Layer 12 of a small transformer language model trained on English Wikipedia (15 layers, counted from 0, width 96). Numbers have three digits each and are written without spaces.
A neuron's activation on a vector x is GELU(gate . x) times (in . x), where the dot is the dot product.
The model reads these tokens: "S" "N" " ass" "oc" "i" "ate" " m" "emb" "ers" "-" "a" "ff" "il" "i" "ated" ")" " |" " N" "orth" " Y" "ork" " B" "ran" "son" " H" "os" "p" "it" "al" " |" " " " |"

The vector x that enters this layer's MLP at each token. A number n stands for (n - 500) times 0.0068.
0 "S": 520626435477577248387173525758475429492355396370743572386339555490670381726500564606135664335605573358585613322261566794762452423533569762628488647436406641284590649321378416538417478424534477232382339525421430448439491511296417467596635612368528602437685500460628467371458709462408351458
1 "N": 552651406662435294345260526731501502481342477361748717616359543641663248714439509518250549442443628430627609315364398682661399442478474659660359669456410597376347637217314276461204532417380541403388440513453571505383532377260348473551758633297653533519626498390420432466391681312295327606
2 " ass": 431577397246541213418449733744695379372368487477684470466416370435582380462487614541316715228557541422409609209508648523524660626740457758574433506544452669438470594584494367540599306553602568030554695736381505419665664635407337565792488607349516464447640299516528520679548785604412323453
3 "oc": 625437337445588549496404540663587393348524452346796550408800400462762411788425344409264520456524693185335733472457664565554486465348365700667527616550399585516434525349490152487494476705730484460511523544309274510566364582597547566882684565216657440505600436567515430621683577293504486412
4 "i": 652498379607559544517404715547503396538373394337633547335528364506507366631517312417081706609621748216288640267504680724428497609338607695375419581541345464599672246581547355519597558404455615416549714475489331481621487330580503396492741497360492331484575368650378608818881568243619436470
5 "ate": 443636110594631463564357802582591351571218302561621565390584373594542600532668561503292539355598708316497556394279677661489461363394535834464540671537366365621557446740467476686575586695455469187476428600464509496748521432467503625751691650305574449571733457436733662356694525573474473595
6 " m": 479454560491566461480531642457698359478549334628861639334457412428520468621333584161372518352520709171555586336644616805580386795419379588650325388477395598570479688438502543694378336256649641345557649509573478343556670689492152551544600593467511617614401360584615588487587571393342204475
7 "emb": 494663442527523463403481343610806329267144207299694457396473614699542351570308698394340840455669632369289602340588466454632371696528781416378470394702276599713455641438529450697757381599505665379440586441374484443655716450526696395601292579385620588548455304470596591562579558351506606557
8 "ers": 658653023407601532476210533649565455642319201571635480297653615514638594627399662345422747501707537260427573320355661558582513404455503854626407584626379572654536573489554310750482514520614396269383567657340484484536557484495531568549547567497430485614636416358770641398578643263431846328
9 "-": 549482322615304430211348368599480404448401570446702556612666428412659137690321553296171409422438597251603724530487747602494578463502340579620634638498327426479496633280552382621621421326442540358530455231497351499644659640492407350387557676720815463609632535526782472533610623254510519232
10 "a": 479489372240464335369383749511747632462414590430542625340511437427836399377372565574306568270494584183471541262275717711677477587549496620410461337525148375658416664712472513482779573672574451429444494430436609439755494690401258668522499601489523469741490581446526580565731699629543165448
11 "ff": 478612553303523346479554598551636201436446583489870704455636409580530345313502558338319587391517411233337653535484489388633457614318525576586467500619360452496483582661575402519423330415703578433505395409372579696592226466447466596735479344312656685386279432874687704625738473257568375491
12 "il": 425443372666645464403368616406464602344363479275582706359608497622680169506424346252363460460541578163266753562465810361558388565287654762672414505476295667407455527631408259596490464420480538286461561383438342569577236391646458717544602506416352440463528411480563582561888538176498541462
13 "i": 473374141456476465517421698494463403416344445466642561291387376561573368596410207261186677531581820252476688361617708670547505514347510855513544496655315472383743544651453269609464662463415520324485650341523438473674382297577396537347557519335525400487443338597377602610756552259570331394
14 "ated": 312589119495493454629280757414659289618243510660556675338517458762609369671576638398279539345601733311470485488231672567599476456334333710457431575672340295487593446786301501566554541560607321135475407529572487510654383474636461590658631350374500618582542379425647478476595408587514463562
15 ")": 658666272313434618435558505719680555711405243493568684295523547661600652562547581439351569695404686328555300383156702654635538556476562888473565555612332385500322271560487518420652406424605351414485561552517461421616546528640324498581572361432463452519691426517830639487575708228387402657
16 " |": 399456530543527574506421330617617421764315572299711466434421493441703626589539446565236471532474757431735242434138507646618553558358480831659493611802586456519450325558483697382507555638522532226400650412371467437516647475524265500682336438437547494562687477452756521615655548346374427502
17 " N": 400450551443516338468548498642530247595655498323880642367450393373520458439557602158229602548530654403465568378448454740709690574345538582813291428496437536596228505519467345383312668562301488470481466465580474360568650267306367526530510607411583492614545623373532347574617728288216424534
18 "orth": 488301397501472519357264653440469416604638174449565474519355394329784440618286613344295607419333572666493621348366396267564556371555619539555507594827312300470256508495692289401395413402422609171335527951472259447530758394488506499430535644318410746536647368363564476459728475680380293571
19 " Y": 530444684171461304245298602542533597602530273390889568484251497383710348372564467254259583387624608619454624502510527598625598471596684490467257508454474584532362614527434449265568594462879581264623383495588493556291564282390759500529489430372522464573451561377555469431536547426294498409
20 "ork": 621475309523506732288538709481545589591494143379726644688551441558542369562565792595570641354443547590412577528346595507712408558639793430475293538580584502408510607224519325326323340506742291151358447512768512632414743323503390618593648361304390459719485687445727482436543318449454527638
21 " B": 515475595147579407583410520639490353670648244453821337368232597445449232659428423388472450605516669445496714473459636601484491501554538453504475227710447572412449674393232434364540314311878380414436603394571594538632546597289519465533518349345426494621390523529667555740759474501385511362
22 "ran": 426495448260491454377516389649354572476442263417726748564653675559510445648588349540627497417579611103297610595254411697712369511475693577574553638776265536515383484253625449460578383503495733610211490659682498543559464309741307614449398370305617423404473521454588415547451488794488343458
23 "son": 716478246534711779391323651466382488663308132620612517453731553590390369690592482581432534400441621642455539409229633761372620426378456593319442398722556489458367432354606434547352345576579430173442641431594500369568596463298371605663581498220463489616528562385723569188472610373595646344
24 " H": 450331629225634271286401614574476551550560350376703523281404573438563346553667508316416587410511720574542540409364629799647705484584404585500326379393469740437516638238219388621458221541615803421398571550508652431609452537228474517529386573579565644570547585423408453708623556442276309166
25 "os": 536498763309469545349605690745454575375432278285694473405622584230578310634425641589600382354613332356350549303464500356572398355280585793566407456531462626467587377247394440653626305579753641468405446478513486486360597349393237216452429532243418347795688294265470509460619302477635695407
26 "p": 625532583516866516381673537559417637440246299599763729540375465296414523642414381483412573445516649471263702293605621485454558497414772495540209501462431496380600510459739272414485137491697487693414469269375501492640422560349357404520539446468739535479591493364539783641779488252471697361
27 "it": 408428486796774328560520769530386496408288405312522606375495664597396340609318497367316688530635810270207619317338684565484485455555407542420485404705464636415531563277442381623432336182664707752372655399529290567417210273581500612546549618582545414268652477648460573615673559496604456577
28 "al": 552539457430756626398239674403368526631122174403404696424597413568512587695531419542535336513596785437539679439268696503468654596485578770679406527614368725378700528510420396652485527402469506278386766543438469291464313285337310552458521498260537607581714558573702587193653560570526519472
29 " |": 438407483515574620476430382506636484724302618435562499463412504397667471551524363631489481471406759577800316464042645657589702547444471788597470540863632525299510213623389725467501459543583562385289601370444525359410701379494321491667381451399590479635624491462655519521614601321377453490
30 " ": 469576685399396529039850591458673480635599467375674524438261392508694573724560542520381468682684625538604452196428683632641594640463476730700459617306499596513375277519608311469587424533561431505728310204500733476797597243363294649446389579379648556498436395455576378544641748304444449516
31 " |": 301430602385589597551541375565667403585258641362581532429479554430721579535539538612508575477424752392731394485149475237613742588313435843641352512817675500500472320551499711402605595565523520324323557341547492312482693308542330599609456505390494510643686425443619449828677514316370597537

Each question shows the input weights of one neuron of the MLP. A number n stands for (n - 500) times 0.0015.

n147 gate: 423461514574486533539361586310497556331453584549384531552417292478584589357403442608272394561377630447369494536454486542464533494423562588454560536349567382492517613433564500651541357500431356636464438583420590548229627678483511543530534402503586576616483576542456616424578400443472356636
n147 in: 400453376565654506217655582462717370541441468481687369594467459582570555404475465280610424491595374626427490570536571478516491289448484542552637615344525478475410401453402544573735334651591425581541626566676570471516497556653740515605277481437525541586626534633500410399621468537481274579
On which token does it fire most, and how strongly? 5 "ate", at about 0.98

n358 gate: 358582653451518482643540474424586620497515337497371417480533600515589472476412442646717456529438418512588592459646425512598421225391473575526662601594535402454566527664465468677424416482351532557524383644535357559515410584271512566511370494538509447542462569630503557722591718422375463661
n358 in: 540605461571523511571630446420460557569341349626359407540663629454526492393400474280447540543422443583632436431521520570441446449529360509614452514523532419398576671658434374471574409486277443392503409629460424255471389573477503536360364529460514407366540632612380422542512514798520447497
On which token does it fire most, and how strongly? 30 " ", at about 0.39

n230 gate: 462456506491330430599552491398269538523486577524518393547345579474672543497561532643587459726447310336524467527339431402468485561407518434491468243577538604480476372635529582624433413599526515368532560573298482553417721563550462563717494476430606396497526601518421634679349453311520515526
n230 in: 612421506485609448339644430300398469668443695447584277367503396436290533472412640533387589570448451528549559506383659636527585454569528817556431475632485485506596463368469491552321615649439622553546326372570419411333391479580531485482531543537362411562246506592442450622532460644518525451
On which two tokens does it fire most, strongest first? 29 " |", 31 " |"

n222 gate: 347583607370535640414520440511402480489520552627491616642500423500567372575463569280294580356376374624529558552604382419412491546521442535305455526488451578378529389615454494572500534594403517532506427732577614439404614562602555489691399485638437265328575593630543442572456341525548467497
n222 in: 517494640317391526572417621304655607578379471497533500558599396520556438509627538546637477480497434608380635541311298541569601503756532375553506515453424436463710515454401611389653552500616486488535376515462532465562586760465427528469459714488436368521503534693526529424539369435451401338
On which token does it fire most? 2 " ass"

n150 gate: 452466315618347455678531517565497608404528440552526560596415534506503646514426330412415565677483438602654514454562497555228469523541390447417469506549560405461486503568472640494415393517418401430305506489443514566581334654414443583500572359292679460500668539632420356533518626314429562494
n150 in: 362699650614662395561397355429565160544460637409524314581679412415586632483503419368354646476377432541391545479370520538433591371573538451477487380561404490604700624537755490555618375388449419503483576592636762428435510467431486513636641479439371517479585427302422490490367285623665331740
On which token does it fire most? 5 "ate"

n339 gate: 577485387539396734377373422622536422524432430722442448509646518566317561521617503398562488419563401624582442461419272299506384422494479423468527679551455448509537561208518503445336524425575425515564429512413463609647604509713422620168567476569470682534488533427446454520550506577539422479
n339 in: 519431500481509480679583316445410332497525429563560472347410388511732500477455595522342578548587486441466441446633583392398403623618543486476525446607393378530452446660301511317550508525542617374475574587464582494437375442474480522525325483520551656534615360644531432633526638462564683698
On which token does it fire most? 18 "orth"

n298 gate: 688611635602471601536528573533466494682300336477334310597561508553560633409531536489604469778317433542537568517314569435506586461627557463492561316418551466403494509483486525545400442478452374549511554590511452500642506290466708486588492503478573653523489552616592403397509587387531453478
n298 in: 618520732411544587584551457434553573451511444405473450615521488581456669550465676454560459509179671352465488646350577524514535601500615569587425383579711406477367403398354599559462419474335352524345518703477535544642425320515573543497494579564523512544608534597561485517329450477604609523
On which token does it fire most? 28 "al"

n258 gate: 356252586519388500406532361420428370419407582773530447410688426643618267323452494484660545588422429510484713621527503539503568451327474403365417428369487529381698359425529513379655590636539558636448507503565336441694381644562467484563526559607214611530562545595532329365470529513336554497
n258 in: 655543618447398567580575586378244583433470385462595524603628597437500587358517556301675440530296351256346359416545490669487682274521514462594394288399463544573761328543660510507493599493267447404534432487324497503517434326642450419373544490343483321514533503483483507607452594497288479324
On which token does it fire most, and how strongly? 12 "il", at about 0.5

n178 gate: 453465596556375601554220604453357430519466506481332510597493424702395506529374714324529487522570525665503685717513547484435585538393404730411675392347433423419568606503617525637478544598374299461341526370576606516465365565468421525540423356440544388413516292433285596543314433562500595531
n178 in: 587565439316304653386606497458714539467574645507360450458679617317487513606555539406701588418631451595451543404486510358487510474322427644652529424523480470500417745546566467665568523503477539493675607490451662477324412355699579241621573454395362275570474513500474334589416569212429483507
On which token does it fire most? 13 "i"

n378 gate: 592430389414437579537458329668355444469492377349416360450453528356377418537298326601378599494517534401486449665424633303469604565500471422582567565446545389458273560568424610369520606418542514561474494633531354500572455433474503525401494366435540423374500591438607374495343503630595360567
n378 in: 408557462775507510462440631417642651417310468451746555516470538651380369490692554586434535542407625416593610406573295503585653497500604306522697435629545633519562484333555532474475519506484698484474278587337396532536564532659516678509610532641410442689400686548548409469576410421475696382
On which token does it fire most? 22 "ran"

n320 gate: 428554452299525562543529478473284538367519596539309357646590649465357466442630516481539617478631400429533566489590377492406492595556343478547481431615437486618401489514500563593584548538543484500640525530533315293481408337536263450410547442367497569376435524514497472571536456556603669584
n320 in: 730454475497658552245508580489538500486679329515512456628354592612503600474543583497627514494362529437563549705583661561511477463385375606428523439298480529611474622517414560497443574514514480424410406371615381382535497545500555402517399506589440436707532359367572512715423350559637414534
On which token does it fire most? 25 "os"

n322 gate: 440593470461475351415482470533442427470647589534506472581525512442432662706467557654375506716524482661534509497406470543689470521628562696344392430454515712305617488853430579390428578767482636519528370494594697579617611473340439622547362506564467518525445563528527482524462518411518601518
n322 in: 409485509521556310411608421558716543635424438585350460694538436405692687630555585354560524451552573420598658478643425435292457332544665516524494426278327614579382559472466518488497573311476610462731450476500506522509673533503475512524636652491322528320558368537503584539427565518652535637
On which token does it fire most, and how strongly? 30 " ", at about 5

n136 gate: 298475342642638633583617439555397439351544548395571357467308464702408487567442398555446544411411390555447480486446633475350566395500444540441571478606450386566607534544583519408393360514533357415347492525448576386337470508444547373408511587506639441612497484428517514556494411619277365437
n136 in: 537480486602462660803337540389457506377296601521617523517550603500425622497574415594427480701655594503627506532527596431418517383615735512517545642514659448514491396549606500454543452380466546453451404549526570632677506562332445511433480523468583627488549652416500552592657322427457369600
On which token does it fire most? 5 "ate"

n115 gate: 503581525485392478481420609568604534506444646442346424503513613469307594367497503553355224616453541422402494588429571576528488653374392535430460620739591491652624427381531638427534724431331329458623497635437392642421425660402396396555396608578635402433444411478600681661545638469556516740
n115 in: 647584354467726443655540326296476470470393708604507309373580470244480474517396513507524470412395534270490571524521556629380503554469592704722650531558531650420411589487378585320580430517446426435313548476557507575613500470534493628569670667591311473415733606164571404379486324434440510520
On which token does it fire most? 16 " |"

n80 gate: 428371468465522514581559503661582495365481445795564467505354468389473458415532602357336416598451487584587325495444417358529371614687409481356428418538576519462630505614310391516328433484476503503497497684457536557401570492519454516410563363351516410473573503546644459482436364452476573524
n80 in: 491421712756476518562448418418375615541509539400533527383515618577401460437565497459542420701456723530447634717586477548503397403646455530426436467441420494407485596535402441375565556547471409491372581535621350369473667555377334425589485557674311494449630366699586536411570518593438543321
On which token does it fire most? 21 " B"

n15 gate: 529567529648524485468509480287272394509555444551461485302366380365351332473635409491331544656370392421524369420494483476454640477618342488363578467521473699442524530453641556390471436427538559449509437647521485500518523373402471357606631488376494497670444434379673583400385376678558601611
n15 in: 633445601483435410398511465442506588474471538494524639549579209532686435594491442485293436567430700482468527379394483565583549515620589404557563306547635429497556228482558655515671457640477506676485649652538544620405538445577556520415447409777482367550462572350544464506518515580535455613
On which token does it fire most, and how strongly? 18 "orth", at about 0.85

n205 gate: 435627730632523660383609744582687523563531598406494384593479489514451608376563497500556394520417437440388445604612430745610520432488607611528497448520474488559666468603560446506534613509457392550581451586423720529590407469575609567489618359351451647402529542609403561453556365329554426443
n205 in: 323591622459560497386561374287568385368529580582713384535451482427476674461465348518476403276553564465473452509482517423503643424473419424622410473586402381465524470356529624675468564541430444422432467532383494633452401373583444589506366330641344506751497355692379581563530491601471531623
On which token does it fire most? 11 "ff"

n45 gate: 506728479388285659402190506533559592485503528469522364576357439567404482376537552515531580558448637537614373404471488534579430396469525576708548469608602321494469578488371386503530500518304567547463419408537429623388500545584353419437754658626393633425623684626331559521468435614543541354
n45 in: 524619474562521318551394330598618530622494424604326491387531613455515404509420452574442437524539375443533527593379465557697316393448524601784556406392648548512454567524527566554420147458366521570521326506431285530473450618494599512389328521533605521409479418494664561485429557468354404402
On which token does it fire most, and how strongly? 0 "S", at about 4.9

n48 gate: 546381484510585543573628530629635376467533682404432473527417450737453691402483650530476811500332527500372510695417553682401437617483598565403619581503665594493585680440453664648692301453427480575365483443677805584405517342480540559533365611590600439469600352564617551490327537510610323646
n48 in: 466514530581410544353433432480672456575449389496472420510507285626393387348483537463426678651613497473576607445373624389446469490577410461646392624662503144574267510408493421559660297623462364636490503527817687548361642419607541670523524528623637524542596450531510337387521387292687355701
Its three highest activations, in order, are on tokens 7 "emb", 15 ")", 27 "it"

n180 gate: 500582544559416672571555358744542378393711578613418629362491612509455549635553329459451556750342577583482455425423453521500518604482518594730570548494461614394569578494640452434426594414559527694461567476612452342572629535410473578318380470542500476353441625566482515457512467355709500367
n180 in: 503677477376364652277547562586386584503444572607573509462602491497581607449506458705592697640596672598299509557522398530509506586570548497627403521461407599524670461518551646356470559500476544570512740682250449599591379626440467500584380464566503437464718471440536467433411443366630392473
On which token does it fire most? 15 ")"

n334 gate: 519446289456702522576550376437684343583307484510412439497586656567516512665455446618343369298510379625593352323563434481673487647408604530664532523384645384484533380615561772606605592519414656529587477468423568526581338346591545406516626523430359435364391572596577581357530478525636377354
n334 in: 378577446433497711558363406748782471558423526383460283603588555526375437346400487746497458598608371715490477507513356467500574458550480517365487500549520431555437645659624422621645661331578662387523503493205536356454584423441461687510487569393643323338477442408523523579577392452494358484
On which token does it fire most? 16 " |"

n148 gate: 511418370340606536393387686244409613516598494579517547500426610599494551436361585538421412621379478596591367506389454489649639621401572500545446470503539422628413525522489654536265475401533374362528447426549361575480535378544379428572511558412519508617615654508508494532375392414445494574
n148 in: 517812477596587538477486559552595435353526622367596458541448500388527477432614544377388476500479362435589355512521370604375503368204760542497669485476485464456623372429418479420564555606635482452453452418553527470765669465619438664606420479529432479405556601506476560503667358440538515582
On which token does it fire most? 16 " |"

n295 gate: 470678431404401530615602724585411463494678460584372414657626622533361456546609294606344570585524406299506472436475563614563563497547605306276596420433482497419574327527500469638449582494485373410515553716485713436413594440438521378444472783546631574605634473503448475450582439449473431524
n295 in: 597512529483459520535454468399424631387589471506476435509602257454691469597405543471539257552590350343523433462542332441443388393366585494455368383550474421503385709425369500588480687451622284316313512601457441424632615463474439568469520535390413562547462566401538459472335602347506572416
On which token does it fire most? 23 "son"

n62 gate: 422590408512663702485482530518445569503688439475506485467319440548457626619620578518491711539464794509367527640403515555432431596519414444424572491488707582655758442358470588622620503524479527457607325446590558370374443402497564571532546494606715512558494399500591518523198452473434603626
n62 in: 473442469599430651424422047575531572435371591539549517456315521627430276570428431497320689566424579390642597573439368462435394507677420450223718709580327556558595455383524490385510599321507548475674402397521587552507302524385590554453549378414545215514345344493528472487528500662394425521
On which token does it fire most? 7 "emb"

n94 gate: 571509483429389468494475494494390529560551523491665715397446491514459383602483474586659282483587552437694636474583305142381591534533433577561355477410526538605482637644431468439314566552497652518480479644649363535415511576584635500464520395537563587488572489677362471514420477399551581511
n94 in: 500491666685503703581362634574516597494454228526692462633549406556614652481690338593445609516654553425500472462458509487565484584667605349418460456566560611565462475318318513450615336447569584510626388519575732635640543426737419476512731323469541446522622362421441395476471484546559494456
On which two tokens does it fire most, strongest first? 19 " Y", 1 "N"

n347 gate: 440355547506623548380372560374609503649491282467409352680447541490442441593424506313516287618653617576363423526312594426531538633409739422380601449471734590579549497618427618484633465624582494523266409557386529631645680437593315429484590587576497583519376441462513481593503535690614348576
n347 in: 611535506595461605605553592633432545439431523470667600570639494391542565526436316411480506378712468542625571407553378571635424596608494457686443413413584468389659438497436532484751487675484373559465676535443536490403345336351404631363277487394551726309519654317468370363421269487446411408
On which token does it fire most, and how strongly? 28 "al", at about 2.5

n74 gate: 571601600634647549679531463403544494436560456458639529514596434668632539503411546488369607506596575442738599258563301497586483503613518467433471494424520468574494512500399738483434477529471488432483521555644456564667400637515465675283608661633581412462671415506373400503404578599529578607
n74 in: 452489364426609500615432365500512428670594453482353617471598480339375424689491500282417708309480414540222628541500480649446368586524696565542586520572483517434462520535356653573483449440425474535570591598402412593459606466482457427376451383532607459564327613497405518595336500588443428540
On which token does it fire most, and how strongly? 6 " m", at about 2.3

n382 gate: 358497488488460545464385422408479593530456367549347451560466371638412613518431518625558497617467413698232624464295488406465574509602372595515586512385509400500485670530500461494509319464389387331521457581296485425585503225342641474617412630422404282658485344494500561596618566559530475542
n382 in: 479606395391475650537614655467614567531642423475537515530604427573580396364433336570657595525632625494478512811408686336581533424629444478462570528494608417527435481607521341534464545363552652437555541436698311346652573434667616428476509441423411568419564464408497469586266528455366329305
On which token does it fire most? 18 "orth"

n68 gate: 558434371313500494442672489619584494525495508494364534381578431428483605534414539320360661458547450475707396581488432520473544336654387446527285694508461525483627523636650645534334541450442492554643630511400562413579619412624414505473654441458603494472425618506461446484411408565497558364
n68 in: 443385395308608545515372624524491491585341380494457792512610433606423432377521733437665536616393736558787439589613443571527461539425303631529554472360350552443586466494457479503485428536585391674439491552491500555404383386448500414562620512369503543405530572546503673308556524390355544566
On which token does it fire most? 8 "ers"

n97 gate: 490464597604386444562455546503457460470542367696348340572640368526233455563313375448473424368556654517599330417394568380526552602470423409407578377566686540461396266645457510314464373421628454476367527510648553752664278468537566606487756583358659403477635545520431557634527629610330599448
n97 in: 621493537641320449398400551362534565510591442545510517601556687480411790376541537429619653503527503350497277380328259380507513449430631570484466397377507373604500476534480606346443564439595483368476635347398621685559453430452609334709668730476745534403279517521439710500669346653338571537
On which two tokens does it fire most, strongest first? 5 "ate", 9 "-"

n4 gate: 534460423497512631355546384494459706445621597461616421512656657509409686512428477595521605491544532584664515538464434612497460538398344709477520438430477468514556485459436480737575604320509332586670559558613547675512748460438509636460465518451363544524509429415668703446530596560448584671
n4 in: 682341319362614585252580446473545306605453397566389483463458446517442530558520503209594449524541459531661503534433657321681729402416707514434365613414408332591341524411425538534514598245503446343764632497588500510521503587565442444630603442313449442448350493664561410626377275663547451395
On which token does it fire most, and how strongly? 15 ")", at about 4.5

n12 gate: 509411369412403540417670506420600426716744509389547419334558525623500410519478423568535512401553445416512266435599533553576322531500547490389515435568438410549704528478413497484325475435404454424671550556540447618644494515337392615397353391395584740400522409481342403185369519600607471445
n12 in: 667276627556567603566469569512544566469587376629699471528406384566405533427525581547523519657531463437491465411633367586386463459629264539457612680696440529426388408509645632683569659441685631381336513346531373443455525395579371325381487627472509627532343404405387646479455415417703601478
On which token does it fire most? 6 " m"

n346 gate: 238537570506538460352366426549541355481576369487364634420388614454519467525395552644468525556435568447354600593391330366500561596392563338509335668481553491637349381596327587379525515506367592525516613577364522655491497381450608717458650500420602562509250354310546544419427478512672599411
n346 in: 655451564558321518509606500442683506491448242509481298549484583331659545450368411503383503589645393512444323491449467441442573466266391396411241531584407587400597438441485469574622616439497479491562447435491450587587460464385571677647245372522278491603368557466574616542392707425491554451
On which two tokens does it fire most, strongest first? 7 "emb", 19 " Y"

n332 gate: 420595515405412615556570531405478475612718575545373538386542277364625548635302414639424497447422438534453378466587430343491660321564538656437399297668409660344475535571500388475540611398621503414453573643481626634446466607374674570482409484484410415506376393456472503437202578579469313577
n332 in: 569422556432518410644491506614549373328473512491491595258497675563500538454371545581522603618558584491409485394519675244408524482608374717585488415427731360625479277548551346512443449503431614552579494503211509418454545497451455559574546506406591576509548610479382457459235524349578506620
On which token does it fire most? 2 " ass"

n331 gate: 430400515650548500616561533562485565634573506491524554586448562509548537242660618465247536539381518408482446482466500557626518444509422546227650455470611548418515401476568497279509403461349447585413609360565437548437362664296560477471512440494539701220667573533485560636657476611521531438
n331 in: 503506568624541531450577403277449481350351623580561576410451444566392640608403512403429675503579578663465472535545435456515637506387688394597370519664535462438564433500277374487500422422419612542626411431194430421726323463541258463424336687575563608567412580576403421406494371610484419382
On which token does it fire most? 27 "it"

n357 gate: 584430569538473515561555488468473506515431550518635595573718655769405545387550503468581553653362413453538550550445503562379398494660491683537503518562355423335607473556256465468541523669295448335506461614366405391449494569447433511600574701553468556429383388491359467497449709543657412655
n357 in: 554494395545435473397422409729340482427551694606512518554330461415319435399330530479469339558405518597476678472494566577398684379494608516562395457472420694485522642658491381558440500464597321534408618543476503503682753569494625610441488768433473675586512551347524549565663451548494528633
Its three highest activations, in order, are on tokens 2 " ass", 1 "N", 5 "ate"

n0 gate: 497577525583385516529421535404552477590363477388263598586457596593419488429426353526738449403381558571338659425347506695351548590269601507422580429332409610560363386671713558393458500474423318326623490439519565620317328506448500500553435523535593367399387604804445549562394529513328400414
n0 in: 388415563636428476448374512494488576524424503309497556403702323637361512410603600518497314518567424534432417263478563617500539585553422390568512497365291429400553432628448273620360609509707403472460622610588494638484506461472521628533222587347555420460451566518488326453367491590297433579
On which token does it fire most, and how strongly? 28 "al", at about 1.7

n248 gate: 350452538430274445465528641436692532185576458576549568427293600619435484480622356522517542574645426561351490510690560406475474590437320444600500442413494393519412572548597600565474570645355529316555431571542627649549522462412445553528568520555713279066490373361426588547453429528519593529
n248 in: 411432470286664401599457309304281611361482362598478478454362485512487602547445703528370392497488401512481519522577594481759491454579403560497427425453444353427594550553593432541580610488525488370643538392380513488327558524663450421449275660379512337456460488488503459302730401636565693438
On which token does it fire most? 13 "i"

n156 gate: 459481492584338637503578470432411365343456355590483444505580563505572383589536429604415632315613478624500506508480411586462656456633433605484476575445675656563338626387528464517642344607626437444500522489481380409528647408589483374481489528671365392617577443411503525740472517457445489525
n156 in: 312386482680347573523500521410539570490647497548447476441592500487618427610642415402476627497568464555479545503454472660444521588511534511472490437589508529423675508661484404657500451453549694407597646461536632686685613500463589437541508613404500537376346523636539442518594414469575524541
On which token does it fire most? 7 "emb"

n132 gate: 522368513577450506623510603571687675685555425540546405506450526636369365300351794548483487529575590630399480343718583375362574684560467283494628300412562428587437467588688497552477403332319561603546593477371391412352474458290663576408552470464448507546477430333494635453480510360619651558
n132 in: 438585497585426589513510599507530417404572330531514339628411361493446558500342727322327407460673391556394336547599542396552487672670225446583464557610593530536507765570546434627618392497556349527507513378391752410359621360560434561316590350334507550409639604703646500490743523591444483470
On which two tokens does it fire most, strongest first? 7 "emb", 27 "it"